Layer 8 of a small transformer language model trained on English Wikipedia (14 layers, counted from 0, width 128).
A neuron adds its activation times its output weights to the MLP's output. To switch it off is to set its activation to zero at one token and run the rest of the model.

Output weights of the MLP neurons that the questions are about. A number n stands for n times 0.015.
n49: -8 -8 -8 28 -5 -17 21 -20 9 -33 13 -13 -53 -16 14 2 -13 9 29 4 11 -27 22 -3 33 -6 -16 -13 27 6 2 2 7 37 -12 10 15 36 -18 -4 31 3 5 -41 30 8 -4 -10 4 -3 -3 13 46 -10 -2 -4 -20 -16 -1 -50 -32 28 31 56 28 -12 -7 14 25 -6 -7 53 5 3 -20 -19 9 7 1 3 14 9 -12 27 17 25 -5 -19 17 -13 -19 8 15 7 3 -28 -9 -18 16 35 -7 3 -1 33 -29 18 25 15 -24 -1 -8 -29 -24 -10 6 -37 -13 -42 15 35 -17 19 -4 -48 -21 -11 12 -14
n110: 41 5 3 -21 9 -35 -7 13 1 19 -22 8 22 -55 11 -7 41 15 -28 -25 -6 38 -2 -20 35 -10 -21 -12 -3 5 5 7 17 0 -22 -8 8 -15 33 -16 -62 -3 9 15 -36 -33 -31 -15 29 10 -50 44 -3 -5 4 -43 21 -1 31 17 25 12 -14 -25 11 -14 -17 -13 29 -35 -5 30 36 38 -10 5 15 -22 16 14 -4 -10 1 -29 25 18 -27 -32 -18 22 7 35 18 26 -9 45 -13 -16 -2 21 1 -38 33 14 -21 32 12 -19 -22 22 33 -20 -4 7 -19 -3 11 -7 3 -15 16 4 9 -21 6 28 -14 -24
n123: -31 17 16 -35 -24 13 -12 64 8 -15 -32 16 -38 -14 9 -11 -6 -20 0 -21 29 6 -70 33 44 -3 -36 -54 -13 -20 -9 17 1 29 4 -6 -30 -48 -40 -11 7 -17 -6 16 13 -32 11 -25 -15 -17 14 16 -2 55 -10 -3 27 30 -11 32 27 21 34 23 14 5 17 24 10 -46 -32 -33 -39 -12 33 0 27 -25 2 55 -32 1 5 7 -67 -36 -6 -18 -10 45 -22 16 -11 -1 2 43 -35 -20 -32 -17 -9 -7 5 26 11 51 -4 21 -43 -22 20 -16 29 -55 -10 26 -11 42 35 -14 5 -7 24 29 -20 23 -20 -19
n144: 22 1 -7 3 14 -36 -17 4 -43 3 -19 -31 -6 1 27 -72 18 18 -11 20 31 10 -3 12 53 17 26 12 0 5 15 13 -8 -5 21 -19 -1 -11 2 -3 -40 11 0 24 8 35 -23 1 33 5 44 -5 29 15 13 2 -6 -31 -32 21 18 -56 -19 -1 -28 -23 13 -35 -33 -36 16 9 -35 6 4 -25 21 2 -9 -19 -12 3 -28 9 33 26 27 16 27 30 42 -6 -15 31 -41 6 -14 34 14 -20 -21 45 -20 -4 -24 -3 -4 -23 33 3 -2 -12 -14 -27 19 6 22 -19 -4 14 15 -24 13 23 -13 29 -14 2
n293: 4 16 37 -12 -3 5 43 -45 32 -32 -24 -6 15 22 41 -9 -28 -44 10 26 8 -55 -2 8 -12 1 1 -10 29 15 -53 9 3 33 46 -10 -51 -47 31 19 -61 9 -16 27 2 26 -2 4 -41 9 -15 -18 11 -32 -12 -13 -45 2 -15 7 -14 5 40 3 4 -38 -18 -24 19 42 -24 9 -2 42 4 -35 2 8 5 -12 -22 24 7 2 -34 -2 64 12 -84 -22 -11 -5 -15 29 -23 -6 25 -22 10 1 33 18 -1 -26 13 0 52 59 32 -7 -35 -19 -14 -46 -5 18 -2 8 -8 -10 -11 21 -19 4 -15 36 -3 1
n295: -33 5 6 9 -7 18 5 16 49 22 26 7 1 -1 33 9 5 9 -38 -23 1 -37 -28 25 19 -9 -39 -35 1 11 29 35 5 6 -3 18 -20 0 12 -22 -18 -12 5 13 7 -33 -40 25 1 13 8 11 1 -13 -26 28 14 12 -20 -26 3 -45 23 27 -5 -21 34 -24 14 7 -23 -41 41 5 54 -19 36 -11 21 6 10 -22 1 23 29 -9 5 -12 -10 -33 -6 -3 2 -6 -32 -20 -42 12 -28 25 10 40 -30 -4 5 15 0 -49 -15 27 -6 6 -31 29 -18 -11 -16 -43 26 -30 1 7 8 3 7 2 22 -11
n316: 23 -8 6 -13 -13 -11 -6 8 -4 9 14 13 -5 -7 -1 -17 9 10 13 -27 17 -42 -28 -45 18 -15 -41 17 -31 48 -16 18 15 22 -7 46 -13 -15 31 -30 7 -5 -17 7 32 -16 12 10 8 1 -17 -54 -22 -7 4 3 5 36 -13 20 17 1 -4 -3 -47 -21 -10 45 1 18 6 23 34 44 -16 16 -28 5 12 -20 -17 9 -29 -12 0 -3 16 -5 18 23 -17 -18 47 -13 -92 -23 -2 11 -3 9 -18 -23 -26 23 -9 11 16 4 4 -44 -17 -27 29 -16 28 12 14 -12 -22 8 -20 2 0 -8 7 0 33 8
n326: -9 36 -2 21 -7 -6 18 -17 -43 31 -24 4 -19 -17 27 19 4 -42 -11 -30 -13 -8 -28 8 20 -20 8 -17 -11 34 -18 7 24 27 3 17 -5 19 -3 -31 -11 -33 -1 8 -22 -7 38 -8 -2 -9 -3 -4 4 13 -27 2 -28 -31 -5 -51 12 29 26 -26 5 11 -10 17 71 22 -26 -14 42 34 -14 -23 14 -6 16 49 8 44 28 0 4 1 -27 -10 -24 4 -36 22 -26 -19 2 13 -20 -16 -4 23 -4 33 -15 24 -4 33 -26 -6 -19 -15 -14 23 6 23 -10 -17 7 6 1 -1 -3 -6 -20 -15 -6 -16 -2 6
n386: 9 -12 -1 -4 -20 34 13 -11 2 15 -44 -4 0 -29 -9 -21 16 -39 44 -5 -16 13 -11 -16 -39 -42 -16 1 35 -25 -13 28 -23 13 -21 19 1 -16 26 -32 -7 3 -36 -20 60 31 -3 -20 9 -8 -1 39 15 -7 30 6 -29 -14 -20 -17 17 38 -36 24 3 -17 -18 16 18 30 -21 24 -9 -6 4 -10 14 8 1 -10 28 -23 10 11 1 34 -9 -28 -3 12 -13 7 -12 -11 21 32 11 -13 32 6 -17 -13 33 25 -24 -10 8 32 36 32 42 -12 -2 12 7 17 -8 21 -15 -15 11 7 3 -10 3 -18 -21 -5
n415: -6 35 -1 -16 13 -2 -31 5 8 40 31 5 1 48 12 16 9 35 28 -16 -4 -14 10 62 -4 -38 17 7 -24 2 -5 -2 31 6 -22 23 2 -16 2 -7 36 -2 -9 -14 16 15 -10 -8 -22 8 21 -3 2 -26 -9 29 22 -26 -11 -15 3 2 2 -9 51 10 25 -2 3 -13 -12 -4 -8 -10 -7 -15 13 20 6 -31 61 -14 1 -3 -28 22 -1 -20 25 -20 3 -29 75 16 23 17 4 -27 -7 52 11 -12 -12 -1 -25 2 28 -28 12 -12 7 4 -12 16 8 -10 -16 1 -4 -40 -21 10 8 6 -17 -24 0 7
n427: 13 -8 -31 29 -28 20 -7 -17 10 -43 -33 -5 -18 1 -34 13 -37 40 -29 -40 -5 17 -37 -26 31 -16 -10 20 -21 48 -12 29 -9 -34 -32 -57 -55 12 7 -2 5 6 -65 11 26 1 13 17 29 18 -29 -6 20 16 -28 -29 -21 -20 8 25 -11 -30 -3 9 -7 -10 1 -8 -17 32 -1 61 38 -18 -18 -9 4 22 15 0 8 -1 -32 -14 -17 -9 21 4 -1 3 -11 23 -1 -1 -1 -5 -4 -36 15 -14 -24 -32 8 -10 -73 -9 -15 29 33 22 26 19 -1 5 -12 -58 -8 44 1 -7 -2 35 1 3 19 -8 38 22
n435: 8 7 -10 5 2 -41 -27 -27 -12 16 26 8 -1 28 -6 10 1 22 -12 -11 16 16 6 -16 28 29 -25 25 -30 11 21 -12 -8 -1 -21 12 -4 -16 -15 -26 -32 -4 -14 50 -12 -3 -40 -20 20 1 15 38 40 -14 19 -3 -6 5 0 15 49 -20 -9 -5 5 -39 -20 11 24 -12 -30 10 56 -5 27 -23 12 -5 27 14 17 1 7 -2 -35 -22 -3 -11 19 25 -18 6 -27 15 0 -12 -8 -15 -1 15 12 -26 -6 29 -20 17 2 -6 12 39 -12 27 4 -25 -37 -5 -28 7 -31 23 25 -21 21 4 -19 17 33 -7
n442: -16 -1 -1 25 28 -8 -4 12 -1 15 -28 6 36 4 14 -2 37 -12 26 -16 12 -12 2 36 36 -4 -1 -6 8 -17 -2 -2 -4 20 -5 -21 3 16 9 2 17 -20 18 -29 10 -6 -2 3 -13 -7 28 1 -28 -35 -5 -49 -5 14 -15 -34 30 -10 -66 14 58 -13 27 -14 -24 -34 -6 -23 22 -8 -9 33 -36 -4 16 -32 18 -30 -53 -7 17 -32 -17 25 14 -26 1 14 -31 -23 8 29 12 3 -31 25 36 -8 23 28 11 -17 40 21 -34 5 3 -20 -12 -21 5 24 21 17 -8 -6 23 -1 0 -13 17 13 44 -5
n463: -13 4 10 -3 -29 -6 4 -26 -3 -5 6 12 10 -6 -21 11 -4 12 -19 14 2 -37 6 16 -21 3 17 -29 -8 -4 21 -6 3 -38 15 36 -22 5 -41 -7 7 2 18 16 33 -7 -18 1 16 8 16 -1 -5 -33 23 32 -11 4 2 7 -19 -48 21 11 -19 21 20 -24 48 18 -30 -20 31 2 28 -19 11 9 -21 -31 -8 10 -6 -8 3 -20 52 5 10 -8 -4 18 -22 45 11 1 12 -1 -10 -18 12 6 -14 -6 -12 6 12 -12 20 -10 21 -22 -3 -23 -29 65 -10 -10 9 -10 1 16 -44 -22 5 -22 15 29
n500: -36 24 -51 -1 27 3 -5 7 17 26 -27 8 45 11 -34 -14 22 -9 4 21 -44 12 26 -58 4 19 11 28 8 -12 -23 -1 19 -8 5 -31 -12 27 -22 -12 2 -12 -22 -23 -35 4 -13 12 1 7 -32 36 10 -18 -12 -13 2 -17 20 38 -6 -10 -39 -19 2 26 -49 35 2 58 13 18 16 -22 -37 -15 27 7 19 13 15 3 -27 17 -8 5 -11 7 -7 55 35 7 -17 6 -3 -32 -1 -4 -24 -21 9 18 -30 -36 -19 -1 -35 40 -14 19 -23 -51 15 40 -30 45 23 11 -7 -31 37 -25 3 -8 43 -13 -38 -3
n504: -26 -20 3 29 -25 -39 -12 30 -18 -22 3 1 -1 15 18 3 1 28 16 -7 19 14 6 9 5 -26 -30 8 6 6 24 -8 5 48 20 13 -41 -29 -27 16 7 -58 16 6 -6 -2 1 -36 -11 3 1 43 7 -38 27 -13 -15 6 33 -3 -7 -15 -47 5 -20 -1 -9 7 -13 46 19 -19 -9 -19 23 -12 23 13 54 9 19 -30 -6 -24 -29 -3 -20 -33 34 12 34 11 -1 0 -9 38 8 11 22 1 -15 31 18 21 5 4 18 13 15 -22 -14 -28 36 19 -1 6 -1 -10 -5 -28 10 5 -3 -8 -8 -9 4 10

Each question names a token from some text and the token that comes next. It shows the activations a of the neurons there, in the order above. A number n stands for n times 0.06.

Then comes g, the gradient of the next token's log-probability with respect to the MLP's output, scaled to length 1. A neuron's effect is roughly proportional to its activation times (output weights . g). A number n stands for n times 0.0036.

" live", then " in"
a: -2 0 14 0 0 0 15 52 -3 -3 -1 -2 0 -2 0 0
g: -2 -18 -13 37 9 1 6 2 36 25 -18 -11 1 -31 15 2 -8 -14 35 32 -54 -2 -19 6 24 -10 12 -3 -54 32 -22 4 9 -14 -7 -30 -43 -12 18 -53 6 -47 -15 24 -26 -43 14 -1 19 -44 46 -13 10 24 13 -22 16 23 -7 19 -2 -19 -15 30 4 17 17 39 20 -19 -17 -40 3 18 -14 21 -10 -24 66 37 7 0 22 20 -2 23 63 1 50 10 22 -21 7 -34 -16 -25 32 -24 3 29 -18 6 -14 -29 -45 9 -41 -14 7 -22 24 0 39 -15 -42 5 18 -40 -17 -5 2 28 8 -1 10 3 -19 25
Which two neurons, each switched off alone, lower its probability most, in order? n326, n316

" 18", then "76"
a: 0 0 0 18 -2 -1 0 0 -3 0 0 0 0 -3 39 -1
g: -14 -5 29 -26 9 -11 -40 14 22 20 2 43 -14 36 6 -9 58 18 11 -24 -30 5 21 -28 4 -36 -23 9 -9 -7 11 29 21 -46 2 -24 19 5 16 -53 -7 9 -6 -4 -24 13 -7 25 -32 46 38 19 -10 -5 -11 -24 -27 -11 12 44 24 41 -5 22 -7 -6 15 24 -47 37 1 9 27 27 -28 24 -33 30 -18 4 -44 16 57 28 -38 9 -13 -31 10 -31 -17 0 10 15 -21 -6 8 -25 39 -8 33 -26 -37 21 -33 -28 -8 16 40 3 -40 32 15 -2 -43 8 -4 -9 -1 -16 -2 5 -1 -45 23 -23 8 -39
Which neuron, switched off, lowers the next token's probability most? n500

"ar", then "ra"
a: 0 0 0 -3 0 0 -2 -2 12 14 0 0 -1 0 0 0
g: -7 -2 -24 -21 -11 -25 3 24 -11 -47 30 53 -23 58 19 4 -21 -14 23 17 8 -12 -10 19 27 11 8 -1 -5 -21 14 15 22 22 30 4 -16 21 15 28 -16 -24 -6 -17 20 4 -25 -4 -3 -13 33 6 16 11 -6 5 49 44 -27 24 -27 15 -20 -39 -30 16 -22 19 21 4 -49 -26 -35 -27 31 -13 4 -16 15 4 29 45 24 45 20 16 -33 11 -3 0 -12 -65 -10 -32 -30 17 11 -3 -4 26 -11 -18 4 -47 -5 21 20 16 -51 -32 -34 -8 5 17 19 -22 43 -46 13 -24 5 13 15 -57 39 -7 -29 7
Which neuron, switched off, lowers the next token's probability most? n415

"ent", then " author"
a: 15 -3 0 -2 0 -2 -3 -3 0 46 0 -3 0 -2 0 0
g: 20 11 -12 30 4 1 -49 -4 -6 -20 12 3 13 10 8 4 31 37 12 -3 -7 9 42 -1 -33 -14 -12 6 -9 14 2 -40 -5 -13 -15 61 20 15 -10 -16 18 -21 -27 -8 -17 19 -20 27 25 17 2 -5 17 -10 31 -7 12 -10 12 -21 -5 10 -29 6 -11 -8 63 -19 0 53 -6 -21 -35 -22 18 46 -13 -34 6 -10 -4 9 6 -3 -5 -42 -2 -20 61 0 -18 8 14 -15 6 21 -38 23 34 -3 11 -75 56 -34 -20 -28 8 3 39 39 24 -3 -49 -16 -26 6 -42 3 -44 -37 33 8 -19 -48 8 18 14 17
Which neuron, switched off, lowers the next token's probability most? n415

"at", then "us"
a: 21 0 0 -2 0 0 -1 -1 0 0 -1 19 -3 0 0 0
g: -23 6 -25 24 -6 18 30 5 18 -9 -1 -28 -8 -81 -27 11 -14 24 23 0 10 -6 14 23 17 -1 -11 -3 -7 10 -75 -24 -23 14 -25 -11 -2 7 -34 0 -15 3 19 -21 15 14 3 6 -18 3 -30 7 49 -18 -30 5 36 19 13 -54 -18 -26 72 25 44 53 14 17 -28 14 -10 22 1 19 4 -2 19 13 -21 -16 4 -21 -40 35 13 31 22 -34 14 34 -50 6 -13 4 16 -8 3 7 -16 -11 -10 -15 11 -16 -7 32 12 21 6 4 7 40 -5 5 -26 16 23 -51 -41 -68 5 20 30 8 21 -5 -20 0
Which neuron, switched off, lowers the next token's probability most? n49

"d", then " three"
a: 58 -2 57 0 0 0 -3 59 -2 0 1 0 20 0 0 -3
g: 7 34 15 -4 25 44 10 -13 8 -37 1 33 20 -21 0 22 -13 -6 20 -4 4 29 -5 -9 -12 -8 -31 17 6 42 -3 36 -31 0 -18 -24 41 19 -11 49 9 8 0 -3 17 -32 -5 37 -20 -37 3 29 0 23 -18 -15 24 -1 9 -5 15 20 -28 -10 38 24 -18 4 -3 -53 9 -16 6 -26 -8 1 -68 13 28 -7 -8 7 38 -8 -19 23 35 34 -31 -9 9 -2 5 -36 8 20 28 -9 15 -20 -13 -1 -7 -24 14 16 -55 -28 -4 -19 -31 -29 -8 -64 23 -64 5 18 52 -18 -49 -35 9 -17 -17 44 22 21
Which neuron, switched off, lowers the next token's probability most? n123

"-", then "tra"
a: 29 1 0 0 0 44 -1 -1 0 0 -2 0 -2 0 -1 0
g: -27 1 44 -20 -8 8 16 7 43 21 -31 37 -19 39 -52 -2 7 -21 3 36 -11 -17 -23 -22 -20 18 23 -32 -25 -26 0 40 21 9 29 19 -10 -10 -3 37 -1 -25 -28 -6 23 25 14 10 -14 37 -29 -13 -27 40 34 -1 -9 -68 -28 3 15 30 -10 2 -1 -12 -26 -10 25 6 -7 -19 26 -15 18 -36 5 23 0 40 -33 23 -21 22 22 10 -18 11 -39 -70 -25 44 -46 -16 16 -14 -3 16 47 -12 -8 6 -29 31 5 -14 10 -2 -9 -8 -8 -29 9 8 -25 -11 -29 -20 18 54 37 -12 -14 38 -6 17 12 -10
Which neuron, switched off, lowers the next token's probability most? n295

"po", then "t"
a: 0 -2 0 0 0 0 -3 8 16 0 0 0 -2 0 0 0
g: 20 -7 22 -10 -9 55 -31 -39 7 27 35 -28 3 -14 -55 -1 9 -30 -17 31 -21 38 -11 -15 1 -21 -10 15 21 -37 -37 36 -17 -57 -1 66 17 -16 22 -15 1 25 -12 6 19 56 -14 -16 24 20 -6 -7 17 -18 -5 1 9 -37 7 1 26 30 17 21 -33 32 16 -12 6 19 6 37 -3 15 33 61 -11 -42 -24 -1 -11 -54 -5 38 24 6 1 -49 12 3 -4 -7 -28 -16 2 -21 -18 -23 -1 -22 -19 5 10 24 -21 0 -19 33 -15 -13 -27 44 -20 -2 -20 -20 -3 14 -25 38 16 19 3 24 13 -9 -14 -37
Which neuron, switched off, lowers the next token's probability most? n386

"-", then "B"
a: 53 0 0 0 0 10 -1 -3 -1 0 -3 0 0 -1 -2 0
g: -27 -3 19 -16 -13 -27 32 50 -23 -1 -33 -25 26 23 2 -41 -5 -25 -3 -13 13 -15 -34 15 9 -35 20 0 -26 -30 15 -45 11 -30 14 -30 42 22 -50 -41 -1 27 15 32 -37 46 24 -11 -9 -8 5 39 5 -4 -6 -66 -34 5 27 -2 -32 -4 24 44 -5 -20 -38 15 3 0 -2 -7 34 9 -18 14 -14 23 31 20 2 2 41 0 -20 -4 -6 16 -25 -11 55 10 9 1 21 39 -2 23 35 9 -27 -16 -27 28 -13 12 33 21 -5 2 15 2 -3 -19 23 -16 -31 -16 -7 58 21 15 -15 9 -50 21 -34 -19
Which neuron, switched off, lowers the next token's probability most? n49

"right", then "."
a: -1 -3 0 0 6 0 -1 0 -2 14 -3 -3 0 -3 0 0
g: 2 -45 18 5 -9 -4 -13 -11 -32 -31 -5 -27 -23 1 -53 -43 -16 -28 30 -12 -5 -23 21 -43 4 50 26 -33 -21 -23 -47 -11 -4 -21 14 -5 -39 44 25 -28 -17 15 2 -25 -25 -3 29 -50 8 -41 46 -15 16 34 18 17 -5 15 27 -5 6 16 18 -47 6 21 -6 -20 -27 50 37 -2 -12 0 21 0 -30 20 27 -18 -43 45 -7 -18 6 4 27 -12 44 14 13 -15 13 -13 -19 28 20 11 -23 14 25 -21 23 24 -21 33 22 8 28 17 17 -1 -4 -46 -13 5 2 30 34 28 -24 23 7 30 -7 -29 12 28
Which neuron, switched off, raises the next token's probability most? n415

"le", then " the"
a: 0 6 26 -2 0 0 0 -3 0 -3 59 0 0 0 0 -3
g: -55 2 0 -2 30 18 31 0 -21 -14 -28 -16 7 24 -18 29 10 -25 -8 -21 -4 29 27 -2 8 3 4 -61 1 7 -13 31 -26 -9 4 9 -19 -47 -15 19 -37 -4 53 -1 -55 -11 4 32 -15 -14 -7 -8 14 63 36 -6 60 -10 19 18 -1 -28 32 -18 19 -9 -63 -13 46 -21 -22 -6 -14 -5 28 8 -5 -22 19 39 -22 35 5 -2 -24 9 2 21 -20 6 30 43 -13 0 -21 -1 -43 -34 -12 -4 4 10 -8 38 -1 27 3 23 -33 -43 33 22 8 -19 -7 33 -13 28 -31 1 -15 21 -9 -20 -26 27 31 -19
Which neuron, switched off, raises the next token's probability most? n427

"ive", then " or"
a: 24 0 0 -2 0 -2 -2 35 -3 94 6 0 -1 -2 0 0
g: 46 -39 37 11 16 -17 -14 7 -7 14 -32 28 15 -13 23 -34 -15 -59 -15 1 -31 -39 -9 -5 1 3 31 6 -8 -9 15 25 14 46 3 28 -2 -5 33 -52 -12 -23 -29 29 -21 -15 34 5 -40 34 15 -49 18 44 4 7 -15 -1 16 9 23 13 -3 27 53 17 20 20 -20 -37 -24 7 -1 15 -15 19 -13 -26 -12 -2 10 19 -30 -1 -2 -6 3 9 -5 -31 23 -39 0 -15 -17 -34 -28 5 -18 48 2 3 -6 19 -23 26 -9 -61 15 7 18 28 -14 83 -6 -16 6 -22 -16 37 11 -34 -19 -23 -15 31 10 15
Which neuron, switched off, lowers the next token's probability most? n326

" ", then "day"
a: 0 30 0 0 0 30 -1 17 -3 -3 -2 0 0 33 0 0
g: 20 -1 45 41 -12 -23 6 33 10 -30 -33 -4 32 19 -2 -20 11 13 1 -18 -24 9 4 27 65 13 -8 18 -7 20 3 33 -11 -42 -13 -26 9 -41 -18 5 7 -6 -10 40 0 -32 -19 -12 29 14 -19 50 6 11 30 -25 30 -27 -22 69 45 -62 -17 -3 16 12 -24 -64 2 -6 12 -16 -3 -47 14 8 -8 -20 4 -13 7 8 -28 -20 22 -9 -11 18 -1 24 -7 62 7 -77 8 3 -13 3 15 2 -4 15 -43 2 15 1 9 12 -5 0 4 -8 -19 -45 -12 -6 31 -17 3 -5 15 -20 17 -34 5 21 29 -21
Which neuron, switched off, lowers the next token's probability most? n110

" Bro", then "o"
a: 0 0 0 0 0 0 -1 0 0 0 0 -3 -2 0 0 25
g: 4 -17 -16 -5 -30 -1 6 28 -10 -21 -24 -8 -35 27 -6 -52 9 15 -1 -75 10 -22 -3 3 36 -3 14 0 9 10 13 29 21 -15 -21 -28 -9 9 -11 -12 0 -46 -18 -3 34 27 -6 -38 -13 40 10 -32 18 -14 48 -6 -23 19 -6 -29 22 -37 36 35 27 -15 2 11 -3 15 -16 6 -7 -3 39 -4 46 27 49 -10 -20 -11 -8 -36 -4 -36 1 43 -26 -21 13 60 0 -19 28 -25 26 -1 -21 13 19 -13 -18 -45 9 -27 -16 -14 6 20 20 -30 33 52 20 -2 20 -18 24 -11 16 -9 -22 -27 -26 62 24 -2
Which neuron, switched off, lowers the next token's probability most? n504

"ing", then " five"
a: 18 -3 8 7 -1 0 0 -3 0 -2 55 0 5 -2 -1 0
g: 6 31 -1 23 19 0 41 -18 13 -56 23 23 1 5 -25 4 -41 -4 -9 -7 -7 10 4 -23 7 -6 -10 -26 12 25 8 24 -4 5 -5 -49 36 14 -40 48 24 -3 1 -20 13 4 14 17 -3 -51 -2 30 -13 28 -41 1 15 19 3 36 -3 13 -35 3 40 34 -12 13 34 -29 -1 29 11 14 -3 22 -48 -14 35 27 -16 22 2 15 -15 20 8 36 -30 -36 11 -32 8 -9 15 5 46 13 42 -18 -31 -30 -51 -20 5 16 -65 -4 -2 -4 -18 -53 2 -61 -12 -30 -11 -10 40 -1 22 -11 -6 9 -35 9 -16 26
Which two neurons, each switched off alone, lower its probability most, in order? n427, n49

"s", then " |"
a: 0 21 0 -2 0 0 0 0 1 0 -2 -2 0 0 0 0
g: 1 -6 -7 6 21 15 4 45 23 1 -19 18 -10 -3 -63 -32 -23 4 -19 4 25 17 -27 11 8 10 21 39 24 -9 4 -24 8 23 20 -9 -11 26 -10 -40 22 36 -40 4 19 11 -14 71 7 -13 -38 56 22 -4 -20 7 -33 -31 45 27 -18 -16 -11 -4 6 18 17 -20 40 -22 10 -18 38 -25 4 11 -13 -7 -4 0 21 5 5 -23 -1 -22 48 -40 -12 -48 55 -17 -21 -11 -20 -14 -7 -27 -19 1 -42 -14 -18 7 15 22 -23 -11 41 -42 -16 1 -20 39 14 -8 22 -14 -17 36 -25 2 -23 16 -38 -19 52 29
Which neuron, switched off, raises the next token's probability most? n110

" 19", then "56"
a: 0 0 0 -3 0 -2 -1 0 -1 0 -2 0 0 0 18 0
g: -27 22 -17 -13 -5 21 28 -26 20 34 -24 3 -15 16 9 32 10 26 -25 -17 4 -6 7 16 -42 -18 -25 14 -21 -33 15 -39 -32 -5 0 -18 1 9 0 24 25 15 29 -28 33 -13 32 3 -6 7 3 23 -28 -38 2 -15 9 -19 17 40 -45 -3 -16 24 -7 -1 23 67 13 40 -5 -3 -59 18 -32 -8 -1 10 -7 39 0 -21 -17 6 -26 -3 13 2 -11 -27 46 -7 -12 12 -55 -32 -16 -17 13 -16 -16 3 37 14 -55 -11 29 8 34 -34 -4 -11 8 62 0 14 -1 4 20 -29 31 15 20 -17 43 -71 12 20
Which neuron, switched off, lowers the next token's probability most? n500

" $", then "11"
a: -3 0 0 -1 0 0 -2 0 0 0 0 15 0 0 0 0
g: 21 -20 -37 -15 -7 33 33 -5 -53 -14 16 -22 9 8 -8 -71 25 7 -39 -6 -32 7 10 5 17 16 -6 -14 21 4 42 -8 -21 -19 21 10 -32 -17 11 3 -14 21 -7 41 16 28 -8 -15 5 3 -22 6 52 -23 -10 -13 -8 -6 -28 -23 -42 23 11 -21 -4 -5 -48 31 -28 -9 -15 33 52 -17 49 15 -31 4 2 0 -2 29 -15 32 -33 12 19 38 12 -35 30 38 -9 21 -6 -1 29 -15 -3 -5 19 -9 -7 30 5 -48 -53 28 13 3 34 -12 11 -5 -13 28 -28 1 -38 39 29 -28 24 41 -9 -3 -43 -13
Which neuron, switched off, lowers the next token's probability most? n435

" Black", then "town"
a: -3 0 0 0 60 0 -2 0 -1 -3 0 -2 0 0 0 0
g: -5 -26 -11 46 13 48 4 -35 38 -1 1 -9 7 -30 18 21 -48 3 -22 42 26 8 -5 6 18 -36 31 1 2 17 -3 -17 -39 -4 -23 -22 -18 25 -16 15 -11 -15 19 47 22 -22 -18 12 -12 24 -29 10 -53 -10 -48 11 14 45 6 -36 -42 -24 -34 12 34 14 5 -16 8 35 10 -8 -39 34 -8 -11 7 21 34 -31 7 5 -3 -15 13 -41 -9 -51 19 -29 41 21 -12 24 -11 12 -13 -15 -12 -13 10 15 -32 -19 -17 -24 37 19 -41 -11 40 2 -18 33 30 41 -26 -15 45 -19 -14 14 3 6 43 19 -19 6
Which neuron, switched off, lowers the next token's probability most? n293

"ish", then ")"
a: 5 0 -2 -1 0 -2 -2 20 0 24 0 -2 0 0 0 0
g: -2 -30 -6 -15 7 36 27 26 -11 67 -15 7 -29 4 -5 -20 56 -34 -42 2 -17 18 -32 -18 20 -27 -22 12 5 -3 10 7 32 -8 23 -17 -1 16 -60 0 -5 -7 -14 21 20 19 23 34 -13 0 -29 23 2 10 15 8 11 -18 2 -37 31 8 32 -12 -62 10 -27 -42 18 7 29 38 5 -20 9 -4 20 29 17 10 5 -15 27 6 -6 -60 27 -16 11 -36 60 14 21 -34 6 -40 12 25 -26 28 -15 -35 -15 -19 7 29 -42 -25 11 18 3 -13 -30 1 17 -43 19 53 14 -1 -1 -27 -19 3 -11 -27 -1 24
Which neuron, switched off, lowers the next token's probability most? n326

" ", then "gen"
a: 0 -1 0 0 0 57 -2 -1 9 -3 -2 0 0 76 -2 0
g: -56 13 23 32 -23 -9 12 37 -9 20 8 10 -37 -6 -38 -21 15 -18 -18 13 -4 5 -27 19 -4 -7 -4 -61 18 -7 -16 51 -26 19 -40 -12 -21 27 -31 14 38 -31 43 -15 -3 -23 19 -9 -59 -10 -43 0 1 1 31 -14 16 22 -5 3 22 -5 22 1 4 21 34 -1 7 -40 8 -12 6 1 10 12 -30 -49 -17 -16 5 -16 -35 -12 -4 7 33 21 16 1 35 -56 23 15 8 10 -5 -30 1 43 -13 10 11 19 -5 -28 -65 30 -1 0 1 43 -5 12 37 5 53 -10 -13 -20 0 19 56 15 24 -13 -22 18
Which neuron, switched off, raises the next token's probability most? n463

" T", then "ig"
a: -2 0 0 0 -2 0 33 0 0 0 0 -2 0 0 0 0
g: -5 -18 17 -48 -7 14 7 5 14 -6 -10 -4 -23 19 -6 15 14 32 40 -10 -19 50 31 21 17 44 3 12 4 7 -4 12 -21 10 -17 -13 9 -10 -6 -20 23 -26 -8 -23 26 -19 23 -2 36 26 23 -55 15 -47 4 38 16 -28 57 -12 -1 6 -19 4 -5 -4 8 -15 -31 -27 66 0 5 24 28 -33 -65 -21 12 -3 -41 17 33 -43 6 13 21 1 -10 -22 19 -16 -1 68 -40 1 -21 -11 35 4 -13 -9 -35 34 -34 -10 -10 -5 -32 -38 15 -4 -4 -42 44 -39 19 0 -22 9 8 9 19 -29 -12 7 -2 13
Which neuron, switched off, lowers the next token's probability most? n316

"ard", then " Mount"
a: 7 0 0 0 0 0 0 0 10 0 -2 26 13 0 -1 0
g: -13 -17 2 -17 -22 -1 12 12 -18 35 -32 -36 16 26 -35 -13 -17 36 58 50 -46 21 -5 -25 -8 -28 2 14 -13 -4 10 -5 -18 -5 10 -34 8 -27 41 43 -31 -22 40 7 58 13 19 23 5 -14 -11 -3 7 16 4 1 -3 27 -41 -14 63 -12 12 -13 0 16 15 3 -32 -5 -5 -8 -4 7 10 13 -21 -10 24 -34 14 -15 -16 19 -21 -5 -71 13 11 8 36 -74 23 8 35 1 12 -26 16 42 -36 27 23 2 11 -5 -4 -6 -19 -60 6 -26 7 12 32 -6 -12 7 -7 -29 -31 33 -25 -3 32 -2 8 3
Which neuron, switched off, raises the next token's probability most? n435

"p", then "ies"
a: 0 0 0 0 0 -3 0 0 33 0 0 0 -3 0 0 -1
g: -34 3 -2 -10 -6 13 -15 -27 -55 -16 52 -16 3 -39 -6 -38 -12 31 23 -11 -13 35 22 -21 12 -8 2 16 -36 -10 -9 -20 -59 -45 -4 -5 -4 -7 -15 -6 -7 -10 -18 13 5 -20 -2 4 -18 0 6 9 -22 -10 21 -32 0 -3 -20 6 -33 3 -17 45 21 -2 5 12 33 16 20 -16 -27 17 5 50 -13 18 -16 28 5 5 43 -19 12 39 33 -28 48 -11 -13 16 25 7 -34 22 16 11 -17 11 9 6 8 -53 -22 14 -16 38 18 53 23 11 -7 25 -57 -3 -44 -24 27 46 -61 13 44 -3 34 8 0 27
Which neuron, switched off, lowers the next token's probability most? n386